Layer 6 of a small transformer language model trained on English Wikipedia (11 layers, counted from 0, width 64).
In attention head 1, each number of a token's query or key is one row of weights dot the token's vector x plus its bias. A token spreads its attention over itself and the tokens before it by the softmax of 0.177 times query dot key.
The model reads these tokens: "ently" " in" " con" "j" "un" "ction" " with" " the" " N" "av" "al" " M" "ine" " De" "f" "en" "se" " Lab" "or" "at" "ory" " m" "ent" "ion" "ed" " ab" "ove" "—" "and" " by" " the" " N"

Query weights of the head. A number n stands for (n - 500) times 0.0013.
q0 (bias 0.102): 552 391 730 318 318 441 468 610 517 792 610 558 535 375 606 489 296 496 376 578 515 685 524 461 279 578 598 331 143 287 587 740 358 345 575 492 423 576 327 608 578 703 465 527 494 459 593 331 586 596 469 512 715 563 394 426 560 313 406 677 516 585 530 385
q1 (bias -0.074): 653 366 292 368 551 820 676 506 484 369 616 497 400 494 374 478 630 664 488 498 473 571 734 297 519 525 637 396 614 556 260 595 140 521 378 387 704 548 574 517 315 517 401 543 756 543 568 169 615 737 482 554 445 351 310 666 283 628 467 441 700 542 454 437
q2 (bias -0.219): 497 456 429 552 339 459 618 627 481 448 231 384 579 500 433 462 548 375 557 526 666 276 519 497 284 292 598 526 680 620 455 415 745 407 391 444 440 545 676 629 476 580 472 565 269 407 521 770 345 517 682 550 452 624 519 511 707 509 560 398 576 539 493 319
q3 (bias -0.001): 495 657 475 450 500 414 640 427 253 305 549 701 465 574 360 635 275 493 522 650 665 360 679 300 683 495 377 396 380 472 613 566 571 592 693 451 354 571 558 679 622 644 317 331 473 619 342 445 528 614 160 423 418 808 518 754 345 605 693 504 261 412 277 551
q4 (bias -0.123): 612 614 591 356 524 351 337 622 649 309 295 368 379 661 709 654 475 375 590 442 242 472 389 366 627 560 602 631 514 532 370 546 479 602 500 508 515 539 897 433 800 476 466 822 268 428 324 260 435 615 438 444 561 535 448 636 675 436 320 604 520 272 583 390
q5 (bias -0.135): 470 661 273 350 336 433 519 519 634 369 754 589 394 513 405 433 600 634 459 700 775 505 476 296 474 625 777 465 492 603 532 475 487 301 477 590 618 363 402 579 469 496 676 468 454 485 359 435 555 504 199 562 597 555 636 401 538 423 338 448 564 477 410 546
q6 (bias 0.051): 469 471 412 530 542 354 433 455 815 455 362 371 262 548 446 641 360 553 524 613 395 464 347 649 282 468 322 577 605 612 542 482 498 460 650 435 732 688 361 573 251 761 476 480 603 506 627 475 546 614 174 633 352 689 604 577 346 383 636 396 479 460 656 484
q7 (bias -0.112): 506 512 552 624 872 551 326 244 634 326 481 581 432 549 533 598 502 348 281 570 234 447 474 601 602 483 549 586 614 554 500 588 575 355 420 232 12 484 415 611 542 829 509 543 612 387 465 466 570 369 475 698 816 440 460 632 573 458 330 419 505 379 625 516
q8 (bias 0.112): 462 732 802 779 339 545 372 455 375 554 763 586 477 526 469 484 643 623 530 364 578 536 561 487 333 240 392 463 551 324 526 694 366 600 270 514 672 424 303 477 533 721 395 378 505 501 649 544 455 510 505 300 381 559 566 554 551 393 321 604 413 458 448 563
q9 (bias -0.023): 523 638 412 545 753 514 526 662 373 650 583 461 569 452 568 329 549 380 539 508 552 477 736 532 552 455 677 359 489 542 454 542 341 796 463 651 245 449 466 701 580 473 375 565 261 344 430 606 710 553 387 196 443 600 684 496 217 356 595 127 604 344 644 376
q10 (bias 0.230): 536 459 563 423 310 627 637 576 707 439 774 359 430 206 349 538 525 571 345 451 473 572 669 337 585 694 859 675 576 565 449 457 449 620 580 342 286 456 669 505 534 575 565 312 484 438 472 616 129 301 555 411 273 606 542 546 591 492 268 553 530 573 574 529
q11 (bias 0.001): 385 477 458 627 534 664 521 303 619 544 481 350 519 238 524 717 501 349 520 562 453 646 447 432 404 522 634 496 514 407 738 562 410 535 651 770 611 222 664 565 409 621 561 352 263 450 330 468 665 532 353 605 525 353 184 409 414 555 692 582 566 600 432 505
q12 (bias 0.042): 516 477 434 485 507 435 357 416 481 444 564 358 642 358 546 160 404 543 738 371 495 835 538 515 474 279 390 632 679 538 536 580 478 573 574 430 252 513 647 577 524 544 383 526 639 468 610 433 505 693 196 431 496 625 603 151 917 497 588 215 683 346 484 646
q13 (bias -0.187): 553 702 347 618 586 491 403 656 547 407 370 471 437 142 549 679 427 342 716 306 658 551 658 550 490 809 497 588 510 683 339 590 646 382 643 463 410 487 450 337 457 424 393 295 655 532 514 753 473 514 612 327 434 514 365 419 587 479 579 367 494 452 555 398
q14 (bias -0.177): 516 508 317 350 617 225 559 527 416 642 833 723 557 545 734 591 277 466 568 516 497 735 402 495 607 502 509 529 366 408 408 437 585 238 538 524 522 244 690 601 710 369 228 470 613 519 622 684 346 249 392 265 487 433 611 347 588 474 575 556 738 328 530 429
q15 (bias 0.142): 429 641 544 497 356 435 333 622 478 258 560 419 598 358 312 173 591 193 601 405 498 396 602 621 529 386 555 490 360 585 548 506 460 575 831 243 540 765 511 539 515 733 573 663 686 469 286 558 642 267 679 256 638 438 784 649 361 422 685 649 293 688 327 425
q16 (bias 0.042): 340 194 507 678 316 673 519 724 339 252 410 668 401 575 666 732 552 477 448 627 271 755 361 550 719 560 583 352 469 303 571 545 502 520 575 430 361 418 624 274 654 398 275 531 620 672 400 408 670 387 280 557 684 664 418 423 575 862 529 229 496 618 417 503
q17 (bias 0.066): 747 408 582 497 604 234 634 320 268 323 519 402 420 405 479 709 463 396 355 185 641 591 476 354 705 510 656 504 497 629 823 514 653 517 626 450 631 585 472 515 459 702 484 687 378 279 629 519 262 267 501 671 580 505 496 455 511 344 376 455 570 417 534 527
q18 (bias 0.088): 522 543 429 412 544 616 536 615 453 546 490 604 446 378 512 668 482 724 418 647 388 477 236 517 494 407 521 290 637 544 555 546 397 499 584 496 557 546 226 354 458 570 442 303 613 587 348 562 501 487 910 517 449 602 650 118 551 426 486 697 431 399 333 721
q19 (bias 0.054): 555 650 688 589 468 460 318 484 455 541 483 591 503 590 480 494 288 485 121 260 495 624 708 585 480 388 618 404 296 574 256 573 677 378 451 664 706 514 387 518 477 529 505 393 346 589 671 170 509 437 559 518 436 868 399 375 476 671 491 527 570 605 393 658
q20 (bias 0.129): 759 505 482 437 101 292 313 512 454 385 581 547 415 433 362 646 729 404 410 545 737 277 494 524 442 436 539 482 540 520 661 745 460 496 459 526 626 444 583 653 414 495 424 476 480 535 472 541 691 332 525 609 624 640 458 421 655 468 500 359 501 107 667 792
q21 (bias 0.203): 430 351 669 381 564 585 453 339 730 577 618 683 697 577 536 576 452 423 549 465 613 332 272 442 713 483 416 272 604 534 620 341 518 277 388 618 458 635 647 450 635 343 632 621 925 888 203 621 265 533 368 535 420 436 472 398 148 405 400 447 584 650 477 282
q22 (bias -0.011): 541 332 534 309 490 519 608 592 702 584 464 191 524 691 431 498 406 596 363 779 549 441 605 530 405 555 507 171 520 554 573 364 568 492 650 409 531 499 666 560 399 535 407 286 669 621 391 495 594 552 491 352 512 461 380 451 314 506 567 696 399 393 672 512
q23 (bias -0.003): 731 649 444 636 554 479 485 447 272 557 497 630 454 469 432 545 404 476 444 540 456 389 481 283 263 606 468 128 432 367 238 707 796 564 260 319 454 518 559 389 718 583 549 589 430 521 573 726 575 600 304 515 524 303 609 552 548 494 464 577 682 513 617 682
q24 (bias -0.019): 525 589 389 451 736 612 394 566 352 488 678 239 412 475 384 455 684 532 534 634 554 260 661 607 338 583 545 446 495 597 622 331 694 460 774 623 448 483 338 548 644 438 221 570 418 548 684 534 43 622 568 296 559 452 320 395 489 442 341 621 581 483 386 613
q25 (bias 0.148): 511 392 506 662 716 457 837 613 464 348 641 492 451 226 463 511 628 637 405 295 569 544 206 581 433 674 428 392 485 398 374 471 532 532 342 392 383 391 525 939 492 407 645 239 600 495 472 337 391 602 655 765 591 535 334 446 459 592 438 558 484 613 515 513
q26 (bias -0.048): 671 483 512 586 660 623 397 527 545 602 356 645 484 252 198 428 670 124 350 713 504 589 406 432 662 455 518 549 643 604 621 409 514 485 440 569 596 568 280 419 509 221 359 499 374 506 564 621 492 623 328 435 580 860 515 639 475 453 398 300 508 594 475 590
q27 (bias 0.096): 227 404 697 502 641 293 536 618 566 414 644 588 754 358 438 530 390 580 412 295 349 357 249 426 354 494 740 497 436 755 710 640 466 577 488 513 656 613 595 491 535 540 399 527 213 392 617 470 620 535 431 316 721 432 343 624 561 344 472 503 677 471 590 484
q28 (bias -0.108): 633 520 891 577 487 467 697 468 452 460 508 286 516 412 516 525 611 425 658 330 424 450 574 430 516 221 495 295 588 443 535 786 701 289 518 569 446 413 444 527 112 532 477 767 513 695 349 388 592 615 572 417 380 488 597 487 351 707 663 350 509 494 437 474
q29 (bias -0.135): 451 493 481 719 561 499 744 390 356 354 546 331 298 521 773 428 523 531 355 508 662 503 662 492 492 294 530 678 486 514 651 586 494 427 654 448 874 493 492 633 502 343 500 262 384 415 569 553 253 583 397 497 804 557 757 186 280 750 270 404 380 537 684 288
q30 (bias 0.139): 619 203 511 359 503 571 554 455 538 347 743 595 552 741 589 242 600 808 618 510 517 720 433 391 291 534 423 515 575 461 415 624 566 647 499 606 499 633 378 332 460 456 438 289 445 618 421 644 517 375 407 501 467 497 402 701 334 484 366 538 375 687 316 568
q31 (bias -0.312): 415 332 598 448 736 510 477 432 528 434 669 293 557 556 541 725 483 207 723 359 654 571 730 585 375 538 814 487 398 516 385 410 482 487 557 447 332 737 368 577 469 510 428 389 428 428 572 320 590 458 375 377 597 549 539 431 696 555 593 566 641 431 306 357

Key weights of the head. A number n stands for (n - 500) times 0.0014.
k0 (bias 0.015): 618 254 573 654 448 424 584 415 580 762 645 489 431 398 431 603 513 589 662 318 314 629 408 538 422 448 706 330 299 367 567 471 664 513 519 404 459 457 477 575 555 771 505 360 545 256 716 414 490 571 432 648 405 447 246 623 685 529 331 726 357 699 326 520
k1 (bias -0.181): 714 677 310 603 556 618 401 536 560 586 601 515 350 357 461 496 427 611 496 416 441 675 588 369 578 754 768 371 542 695 373 410 334 525 517 496 491 540 202 549 380 333 504 586 679 450 520 384 623 635 367 311 612 500 535 730 571 476 336 368 572 199 222 538
k2 (bias -0.062): 480 573 675 455 402 515 498 676 756 207 392 616 536 649 462 703 439 426 375 456 524 566 382 638 452 653 557 377 618 417 509 458 626 287 433 537 546 538 510 579 458 346 592 454 317 500 494 772 419 437 585 572 405 399 517 317 394 516 587 462 635 380 520 425
k3 (bias 0.298): 427 704 468 480 359 509 574 363 330 613 416 514 603 444 536 523 688 587 731 592 708 515 467 454 663 467 348 619 538 487 426 494 453 313 690 529 446 403 446 298 579 683 614 407 286 698 635 592 432 704 295 468 565 486 473 525 382 595 444 416 217 242 426 678
k4 (bias 0.059): 479 508 465 557 467 451 472 363 576 347 798 631 272 683 429 711 342 314 540 518 315 345 328 496 580 511 509 485 713 510 331 690 329 735 440 357 552 319 550 606 503 425 474 636 146 619 510 452 461 648 562 783 653 481 401 328 596 514 544 601 440 688 498 388
k5 (bias 0.133): 611 369 436 355 427 638 474 323 466 399 568 494 459 594 714 509 613 533 539 522 421 664 555 394 372 487 584 599 411 513 410 484 715 482 515 514 596 508 688 588 318 389 425 673 408 732 599 566 505 479 388 290 484 623 269 606 378 690 117 526 540 400 373 648
k6 (bias -0.241): 403 480 327 615 523 345 345 622 508 530 555 392 462 502 337 621 298 636 471 509 467 549 604 580 597 251 315 644 582 310 619 574 647 402 610 695 633 679 415 472 255 558 365 649 372 399 638 843 602 320 347 525 476 561 586 580 443 428 638 575 386 450 295 549
k7 (bias -0.118): 517 692 539 332 626 540 274 646 532 502 600 553 537 336 555 635 298 413 319 618 432 732 472 479 614 358 457 602 518 319 564 744 424 341 461 475 353 505 605 531 747 414 326 294 413 464 394 173 541 528 374 588 633 626 368 546 647 690 671 524 665 635 440 255
k8 (bias 0.058): 634 584 679 385 393 448 575 462 263 767 499 606 550 497 717 626 706 745 649 385 502 193 499 470 590 268 452 467 411 459 523 641 521 573 595 472 496 444 372 381 629 614 493 563 592 225 574 506 618 595 477 404 394 166 521 481 371 436 349 440 624 439 420 465
k9 (bias 0.026): 410 747 532 434 569 651 597 537 457 414 463 476 464 255 704 266 570 464 696 481 403 791 550 427 469 431 494 301 690 374 714 511 218 527 353 538 442 618 327 294 355 506 333 571 451 593 817 491 481 566 522 730 295 365 522 426 403 615 654 288 619 478 616 692
k10 (bias 0.153): 400 457 383 281 677 603 530 454 466 563 510 370 439 494 482 504 579 592 428 458 633 619 588 523 533 660 741 591 298 536 443 396 470 499 583 456 247 782 494 629 398 606 374 380 379 482 471 554 481 648 657 546 628 257 510 320 419 552 388 506 542 488 478 478
k11 (bias 0.123): 448 568 590 474 433 178 638 202 656 461 292 417 421 511 392 558 185 465 680 340 581 516 577 611 532 629 636 552 478 513 679 405 386 450 629 421 348 496 536 659 462 482 562 610 534 685 335 359 557 352 302 591 445 726 507 535 715 622 407 521 478 708 425 524
k12 (bias -0.071): 459 491 462 371 596 463 526 453 380 447 691 519 773 599 307 382 461 509 577 632 290 659 659 603 486 536 302 441 745 223 812 559 463 620 515 303 437 345 572 621 236 603 500 450 549 433 494 604 552 795 378 637 460 539 485 412 377 489 418 170 603 280 639 560
k13 (bias 0.082): 537 571 288 403 489 627 675 502 265 360 493 579 579 230 476 648 432 388 552 525 655 545 530 501 470 737 292 437 485 334 606 459 456 382 631 306 592 481 376 380 546 459 498 520 527 454 333 735 350 366 794 386 660 586 583 479 522 617 677 459 438 614 466 653
k14 (bias 0.059): 658 441 406 376 460 380 495 276 332 546 809 504 588 664 931 362 435 534 360 512 704 592 377 605 309 619 306 655 670 269 483 352 323 421 419 434 576 334 677 455 504 460 367 270 517 539 830 536 433 416 591 489 601 477 527 533 586 514 533 605 551 521 466 607
k15 (bias -0.088): 646 504 647 499 410 617 274 603 638 282 567 415 532 431 399 277 594 488 626 466 357 368 643 431 445 504 582 471 497 366 442 611 549 516 905 557 536 612 576 153 520 521 467 370 454 507 400 688 712 488 587 442 301 320 627 342 611 501 787 387 241 642 373 721
k16 (bias 0.070): 296 369 349 719 370 458 499 546 389 489 551 536 383 535 581 716 639 397 499 519 443 657 468 535 613 580 611 546 632 478 560 586 451 314 509 478 428 202 522 285 470 596 688 340 601 598 371 19 914 525 435 695 761 554 498 570 639 328 312 415 504 573 499 454
k17 (bias 0.035): 433 513 499 362 261 299 305 524 452 585 576 403 290 477 460 618 399 470 642 502 420 577 481 454 461 625 595 674 423 397 665 391 561 732 445 665 278 502 682 615 528 611 643 371 386 436 646 630 189 293 600 567 739 520 545 300 479 623 679 420 553 565 541 413
k18 (bias 0.105): 689 377 386 421 434 512 515 566 439 780 423 379 505 241 640 614 340 581 361 505 485 536 363 589 399 214 480 565 544 771 403 563 774 378 522 453 592 501 689 438 496 701 603 447 749 608 205 661 571 541 688 486 460 437 369 482 601 410 443 424 435 314 460 533
k19 (bias 0.012): 760 689 421 442 511 603 705 574 431 496 344 216 473 508 401 565 757 398 294 378 335 274 209 530 394 510 582 630 374 498 595 574 617 502 465 608 546 393 387 554 576 814 668 494 425 381 547 441 388 494 474 442 638 549 460 404 401 617 376 533 568 547 515 608
k20 (bias 0.124): 430 535 428 276 393 355 265 626 248 398 447 457 711 406 555 569 561 268 711 569 387 472 617 372 613 459 672 555 569 443 548 602 671 309 629 558 773 427 625 687 541 630 602 447 545 586 775 568 434 498 511 576 399 528 433 210 509 417 251 388 493 497 541 498
k21 (bias -0.036): 340 283 316 510 535 705 670 401 641 646 413 388 465 783 464 621 409 603 542 730 531 505 434 429 548 379 629 745 414 621 447 536 488 456 259 624 473 551 567 322 587 146 451 334 741 371 591 485 400 476 506 389 241 631 584 516 620 352 655 488 273 457 523 643
k22 (bias 0.245): 497 603 403 543 627 435 542 709 713 644 505 523 513 449 477 383 445 494 489 534 604 553 513 610 557 372 571 490 464 691 527 391 604 302 334 354 520 511 469 558 301 545 308 390 549 598 614 568 524 397 463 294 419 539 626 381 560 603 407 592 238 550 310 646
k23 (bias 0.232): 392 750 418 559 320 532 336 547 226 513 469 649 575 691 539 455 383 648 520 560 550 484 443 541 548 445 521 245 409 347 301 751 625 505 279 418 387 418 259 424 802 577 454 461 631 525 644 678 515 641 481 439 613 450 295 440 553 330 408 506 702 666 485 640
k24 (bias 0.052): 501 756 526 275 475 352 491 488 583 503 711 496 465 297 387 523 505 664 465 582 594 289 690 498 250 648 495 528 429 547 596 411 364 423 419 314 431 741 494 526 543 493 458 591 568 570 544 564 282 480 583 301 511 293 432 484 543 511 337 719 477 440 992 549
k25 (bias 0.066): 542 402 366 491 605 396 728 934 517 615 401 463 473 421 561 389 451 400 453 313 566 737 621 626 482 608 544 633 585 598 387 446 627 573 499 608 282 415 621 532 774 506 549 620 389 202 479 360 336 541 586 357 619 617 340 532 472 289 393 397 374 497 587 523
k26 (bias -0.166): 424 509 330 489 336 568 514 363 615 483 418 347 502 404 514 815 535 267 473 449 572 682 746 528 392 334 738 612 452 458 587 484 493 291 401 375 558 669 424 431 518 451 648 574 446 483 676 535 575 620 466 493 371 399 482 727 390 600 720 316 684 439 542 238
k27 (bias 0.088): 474 467 648 414 523 310 491 459 581 529 413 409 277 592 608 560 294 564 610 535 386 639 550 508 462 570 479 535 685 476 210 491 567 545 654 488 599 376 384 442 257 574 416 485 369 305 678 463 402 480 577 655 371 556 411 546 431 533 529 533 679 773 612 513
k28 (bias 0.052): 509 491 524 319 124 587 556 577 764 576 536 609 674 344 563 565 479 566 586 442 354 351 368 544 603 460 696 512 436 519 567 715 526 548 351 626 551 365 233 528 420 382 560 467 372 419 321 595 505 488 508 582 404 654 727 380 404 543 496 315 397 595 475 772
k29 (bias -0.052): 734 580 567 476 492 476 566 461 552 216 521 595 282 384 678 570 696 835 241 528 367 252 615 367 602 524 394 797 554 611 903 344 399 568 436 429 305 536 612 358 451 523 458 556 345 512 726 609 539 255 452 437 697 733 402 346 299 460 334 332 481 544 514 472
k30 (bias 0.155): 433 353 538 524 344 521 690 563 394 588 471 566 419 476 404 300 544 679 457 776 661 641 116 331 402 429 515 571 483 646 354 419 715 633 651 423 555 420 545 434 404 287 514 602 598 442 544 522 762 711 431 450 506 338 542 658 414 513 291 569 487 548 482 381
k31 (bias -0.008): 614 593 677 317 468 465 602 679 730 466 640 484 532 371 467 522 497 423 447 728 439 685 562 528 459 640 417 572 419 386 615 345 365 613 574 358 454 365 443 553 549 512 576 570 287 585 473 397 364 261 433 610 473 294 415 621 577 612 442 445 568 513 274 702

The vector x that enters this layer's attention at each token. A number n stands for (n - 500) times 0.0071.
0 "ently": 510 634 795 343 469 583 396 492 676 124 420 598 325 551 332 674 438 444 605 726 274 281 700 549 441 598 359 620 524 327 335 463 381 489 492 354 605 560 485 516 554 640 346 416 432 715 389 676 360 477 790 611 730 403 411 337 412 510 492 310 605 632 574 685
1 " in": 463 688 592 301 588 492 260 531 503 149 454 560 488 661 298 612 342 319 686 621 322 268 801 437 416 581 455 555 420 450 462 780 307 705 590 385 518 391 548 516 430 465 514 454 362 544 630 589 433 619 811 654 595 342 438 249 609 629 420 484 345 600 658 612
2 " con": 450 642 566 178 353 396 331 767 564 162 564 449 534 412 465 498 397 294 536 621 610 277 689 329 299 775 570 643 600 413 471 697 480 727 587 262 430 552 292 473 548 582 688 440 348 513 430 580 565 526 541 726 620 418 471 282 506 764 485 463 419 632 532 565
3 "j": 324 622 841 477 618 541 316 559 676 325 740 434 447 316 510 576 680 356 600 641 537 488 356 354 525 721 591 381 405 607 335 487 475 756 722 352 353 372 265 536 524 303 483 532 230 561 492 528 475 371 680 708 709 393 548 312 535 455 474 473 259 487 545 702
4 "un": 601 419 859 176 352 422 409 609 374 348 716 638 316 301 580 611 480 493 685 602 565 471 562 712 572 717 414 363 490 382 438 556 426 498 649 93 473 502 459 500 617 478 446 472 213 699 683 576 400 510 503 671 454 400 460 491 392 494 578 426 392 818 573 420
5 "ction": 518 439 663 348 284 661 293 489 454 304 558 601 274 556 417 357 563 407 784 509 343 345 539 624 462 685 520 386 474 209 530 569 394 585 631 292 648 538 593 544 592 764 321 462 180 612 534 648 410 476 742 392 649 481 601 449 458 466 638 244 612 662 748 469
6 " with": 417 658 604 271 651 571 336 373 509 289 469 673 317 651 427 589 420 323 720 609 305 322 723 481 475 578 356 612 370 403 503 621 373 718 703 487 567 423 629 457 467 476 338 565 539 623 670 508 306 625 689 495 536 327 409 141 506 577 534 291 370 667 804 551
7 " the": 440 757 498 408 484 495 443 345 501 166 458 702 385 641 416 460 458 437 619 417 505 457 738 533 354 451 194 707 421 535 486 654 365 774 675 454 412 545 654 654 434 486 350 478 447 532 472 545 452 513 709 695 560 438 420 57 518 441 481 360 455 643 859 553
8 " N": 481 542 691 590 573 499 436 549 377 265 543 527 888 367 699 375 429 492 604 262 445 399 464 376 689 438 315 385 606 451 569 361 378 759 551 605 376 607 664 566 328 280 430 535 285 566 297 484 404 600 646 635 584 445 568 173 425 693 558 323 556 658 754 579
9 "av": 443 517 748 356 325 522 506 507 373 410 440 574 643 311 846 402 389 304 526 416 458 422 537 593 603 656 426 562 646 409 746 444 386 498 303 603 402 398 559 510 532 329 567 474 281 601 372 571 499 425 690 879 324 433 670 352 415 372 684 255 462 771 646 680
10 "al": 494 226 615 406 531 692 376 387 507 359 390 691 613 367 486 307 580 376 584 507 344 468 576 641 293 504 389 451 621 392 570 580 374 708 329 519 482 533 547 699 606 482 378 511 366 780 467 630 401 395 762 505 512 598 730 329 432 731 586 236 380 519 876 278
11 " M": 267 425 720 532 718 597 312 443 472 407 679 404 823 437 632 398 419 573 688 365 330 389 395 466 672 514 289 593 697 502 417 634 308 672 479 511 282 694 451 658 389 450 542 576 173 473 507 504 479 496 442 667 439 504 415 312 479 376 706 278 539 704 772 511
12 "ine": 381 376 733 498 585 368 548 462 598 384 669 538 529 478 253 224 489 438 535 530 268 571 624 625 634 528 250 428 502 313 577 556 413 744 434 411 518 498 453 690 618 503 348 505 235 542 348 432 251 696 580 646 394 505 797 528 438 403 648 306 499 694 877 552
13 " De": 279 474 736 377 425 477 485 610 693 288 584 298 671 328 488 298 529 531 432 485 563 518 600 338 592 506 636 573 549 348 719 561 266 651 582 393 452 601 256 423 466 508 578 428 291 433 554 515 311 704 662 620 444 632 457 167 610 668 476 356 450 802 811 441
14 "f": 759 307 739 321 582 401 457 426 493 402 776 452 476 389 458 457 534 514 362 463 428 476 655 623 594 668 755 327 316 309 570 584 501 714 621 552 561 678 421 562 305 529 518 437 206 633 421 549 304 471 480 717 306 473 210 453 312 631 514 354 423 656 699 716
15 "en": 573 362 698 344 363 536 541 397 414 401 456 638 622 325 331 408 422 383 675 523 364 594 560 291 599 591 570 401 397 587 349 450 398 572 666 335 243 739 463 785 441 657 519 491 179 800 650 526 331 439 694 650 302 387 643 519 430 571 548 513 526 649 799 371
16 "se": 402 213 599 414 385 595 238 623 535 377 571 491 403 503 442 215 633 465 512 586 452 503 544 650 586 478 491 525 478 341 594 593 248 578 437 410 588 723 422 629 516 753 299 545 177 592 582 489 315 582 703 538 578 412 621 375 418 516 693 267 563 836 792 368
17 " Lab": 425 401 435 223 401 525 242 465 541 217 757 559 614 484 405 385 523 376 218 368 356 343 601 472 662 651 621 620 387 413 520 381 219 591 592 443 616 762 466 500 444 562 673 584 469 589 383 682 559 645 459 623 198 677 651 395 559 702 622 344 585 593 720 503
18 "or": 689 176 588 423 446 637 288 377 483 286 589 680 507 367 303 450 486 451 606 464 147 506 556 471 506 514 577 500 525 367 428 341 394 675 758 522 697 655 546 629 560 371 532 336 382 705 644 560 417 423 612 594 354 616 790 317 466 637 600 271 428 526 804 446
19 "at": 610 269 508 556 388 619 223 586 559 331 442 749 468 548 417 390 436 397 593 432 276 578 517 614 653 509 507 422 503 438 445 233 411 518 609 550 523 674 599 602 471 520 490 313 209 686 671 778 474 361 460 748 501 515 583 438 363 566 540 308 449 638 946 272
20 "ory": 611 322 516 497 425 650 257 412 543 209 517 592 346 426 268 243 457 447 615 535 268 417 585 570 516 666 529 623 435 295 616 384 260 692 603 393 653 630 636 663 604 714 443 524 375 545 589 427 445 582 565 526 512 483 551 420 471 546 750 311 407 597 959 327
21 " m": 278 482 678 524 482 655 156 475 451 305 630 368 640 583 776 430 321 532 808 489 462 369 415 346 649 668 273 583 596 434 338 792 573 670 571 542 344 722 378 590 516 535 432 576 209 502 449 445 532 451 310 646 392 486 411 470 582 420 544 354 442 734 687 500
22 "ent": 431 373 505 227 468 442 595 472 551 424 692 600 485 611 491 545 270 446 633 780 217 581 392 608 591 571 158 308 619 266 421 699 319 599 422 613 479 638 333 688 771 410 250 458 430 617 351 588 569 504 676 679 431 489 575 411 498 535 319 528 488 608 773 481
23 "ion": 426 260 759 400 302 577 312 451 458 267 772 720 300 629 374 378 533 503 707 686 254 471 376 488 497 431 467 348 441 337 602 532 425 518 597 413 660 569 474 572 729 668 364 448 313 756 373 571 469 558 605 553 486 525 644 391 457 472 543 354 428 627 915 467
24 "ed": 172 278 525 348 464 577 373 359 477 320 710 828 319 417 468 585 339 362 606 653 265 415 623 406 529 510 361 482 511 360 460 576 412 569 586 384 708 563 493 551 486 591 289 502 406 731 544 649 465 606 588 479 675 355 572 457 544 504 482 438 419 729 976 572
25 " ab": 492 531 588 413 546 425 238 642 478 162 848 439 325 413 521 426 404 517 630 640 313 310 573 208 416 507 453 640 367 540 302 762 613 696 387 703 573 734 401 422 547 410 540 630 338 490 444 501 728 579 524 627 502 396 322 305 648 486 431 460 555 599 756 581
26 "ove": 389 375 537 460 556 483 267 631 455 181 575 766 213 470 289 544 647 509 638 581 434 518 549 539 540 602 355 602 386 384 499 631 489 726 604 447 672 315 506 460 605 815 203 606 344 600 418 531 377 681 569 576 481 315 489 304 428 438 363 527 441 809 764 490
27 "—": 336 563 493 487 347 541 273 444 392 319 484 488 494 553 373 641 607 519 704 527 332 423 751 252 580 672 422 603 493 489 320 614 487 852 549 440 596 502 639 317 468 412 479 591 393 511 432 405 280 651 417 680 420 497 180 189 582 629 589 565 559 687 858 611
28 "and": 239 514 700 593 416 563 386 619 353 218 666 786 120 388 395 512 644 422 503 621 584 405 445 556 440 834 240 553 431 396 261 450 551 705 567 532 356 546 480 469 555 480 433 610 475 603 404 527 472 514 552 600 515 476 542 308 313 383 367 632 625 721 736 696
29 " by": 372 652 525 442 615 505 321 406 466 294 402 497 350 599 280 491 482 332 678 582 249 328 617 404 528 582 340 599 421 442 498 552 431 748 652 669 561 512 715 443 521 518 372 563 550 654 631 360 311 704 704 455 544 472 361 153 547 571 528 433 260 658 911 637
30 " the": 401 677 401 471 451 494 410 380 467 237 447 636 376 616 347 443 449 482 558 385 521 498 659 517 427 426 193 699 374 585 481 672 429 776 668 576 405 662 678 635 441 536 360 507 512 538 449 450 482 552 667 688 510 459 414 61 520 396 430 404 373 698 965 582
31 " N": 430 497 614 654 542 506 434 585 305 328 510 477 861 357 646 351 415 531 560 250 431 437 417 350 752 402 327 375 575 500 562 363 433 750 546 688 374 665 689 553 336 324 474 521 363 570 285 403 438 625 612 639 542 450 555 185 436 638 541 375 521 671 863 592

Token 30 " the".
To which token does it give the most attention? 29 " by"

Token 23 "ion".
To which token does it give the most attention? 21 " m"

Token 7 " the".
Which token does it look at most, and with what share of its attention? 7 " the", with about 40%

Token 29 " by".
Which token does it look at most, and with what share of its attention? 1 " in", with about 20%

Token 17 " Lab".
Which token does it look at most, and with what share of its attention? 17 " Lab", with about 50%

Token 25 " ab".
Which two tokens does it look at most, in order? 25 " ab", 1 " in"

Token 19 "at".
Which token does it look at most, and with what share of its attention? 19 "at", with about 40%

Token 22 "ent".
To which token does it give the most attention? 22 "ent"

Token 12 "ine".
Which token does it look at most, and with what share of its attention? 11 " M", with about 70%

Token 28 "and".
To which token does it give the most attention? 25 " ab"

Token 10 "al".
To which token does it give the most attention? 9 "av"

Token 11 " M".
To which token does it give the most attention? 11 " M"

Token 18 "or".
Which token does it look at most, and with what share of its attention? 17 " Lab", with about 30%

Token 24 "ed".
To which token does it give the most attention? 21 " m"

Token 8 " N".
To which token does it give the most attention? 8 " N"

Token 5 "ction".
Which two tokens does it look at most, in order? 1 " in", 5 "ction"

Token 15 "en".
Which token does it look at most, and with what share of its attention? 3 "j", with about 40%

Token 21 " m".
Which token does it look at most, and with what share of its attention? 12 "ine", with about 60%

Token 4 "un".
Which token does it look at most, and with what share of its attention? 3 "j", with about 70%

Token 26 "ove".
To which token does it give the most attention? 25 " ab"

Token 9 "av".
To which token does it give the most attention? 9 "av"

Token 20 "ory".
Which two tokens does it look at most, in order? 20 "ory", 11 " M"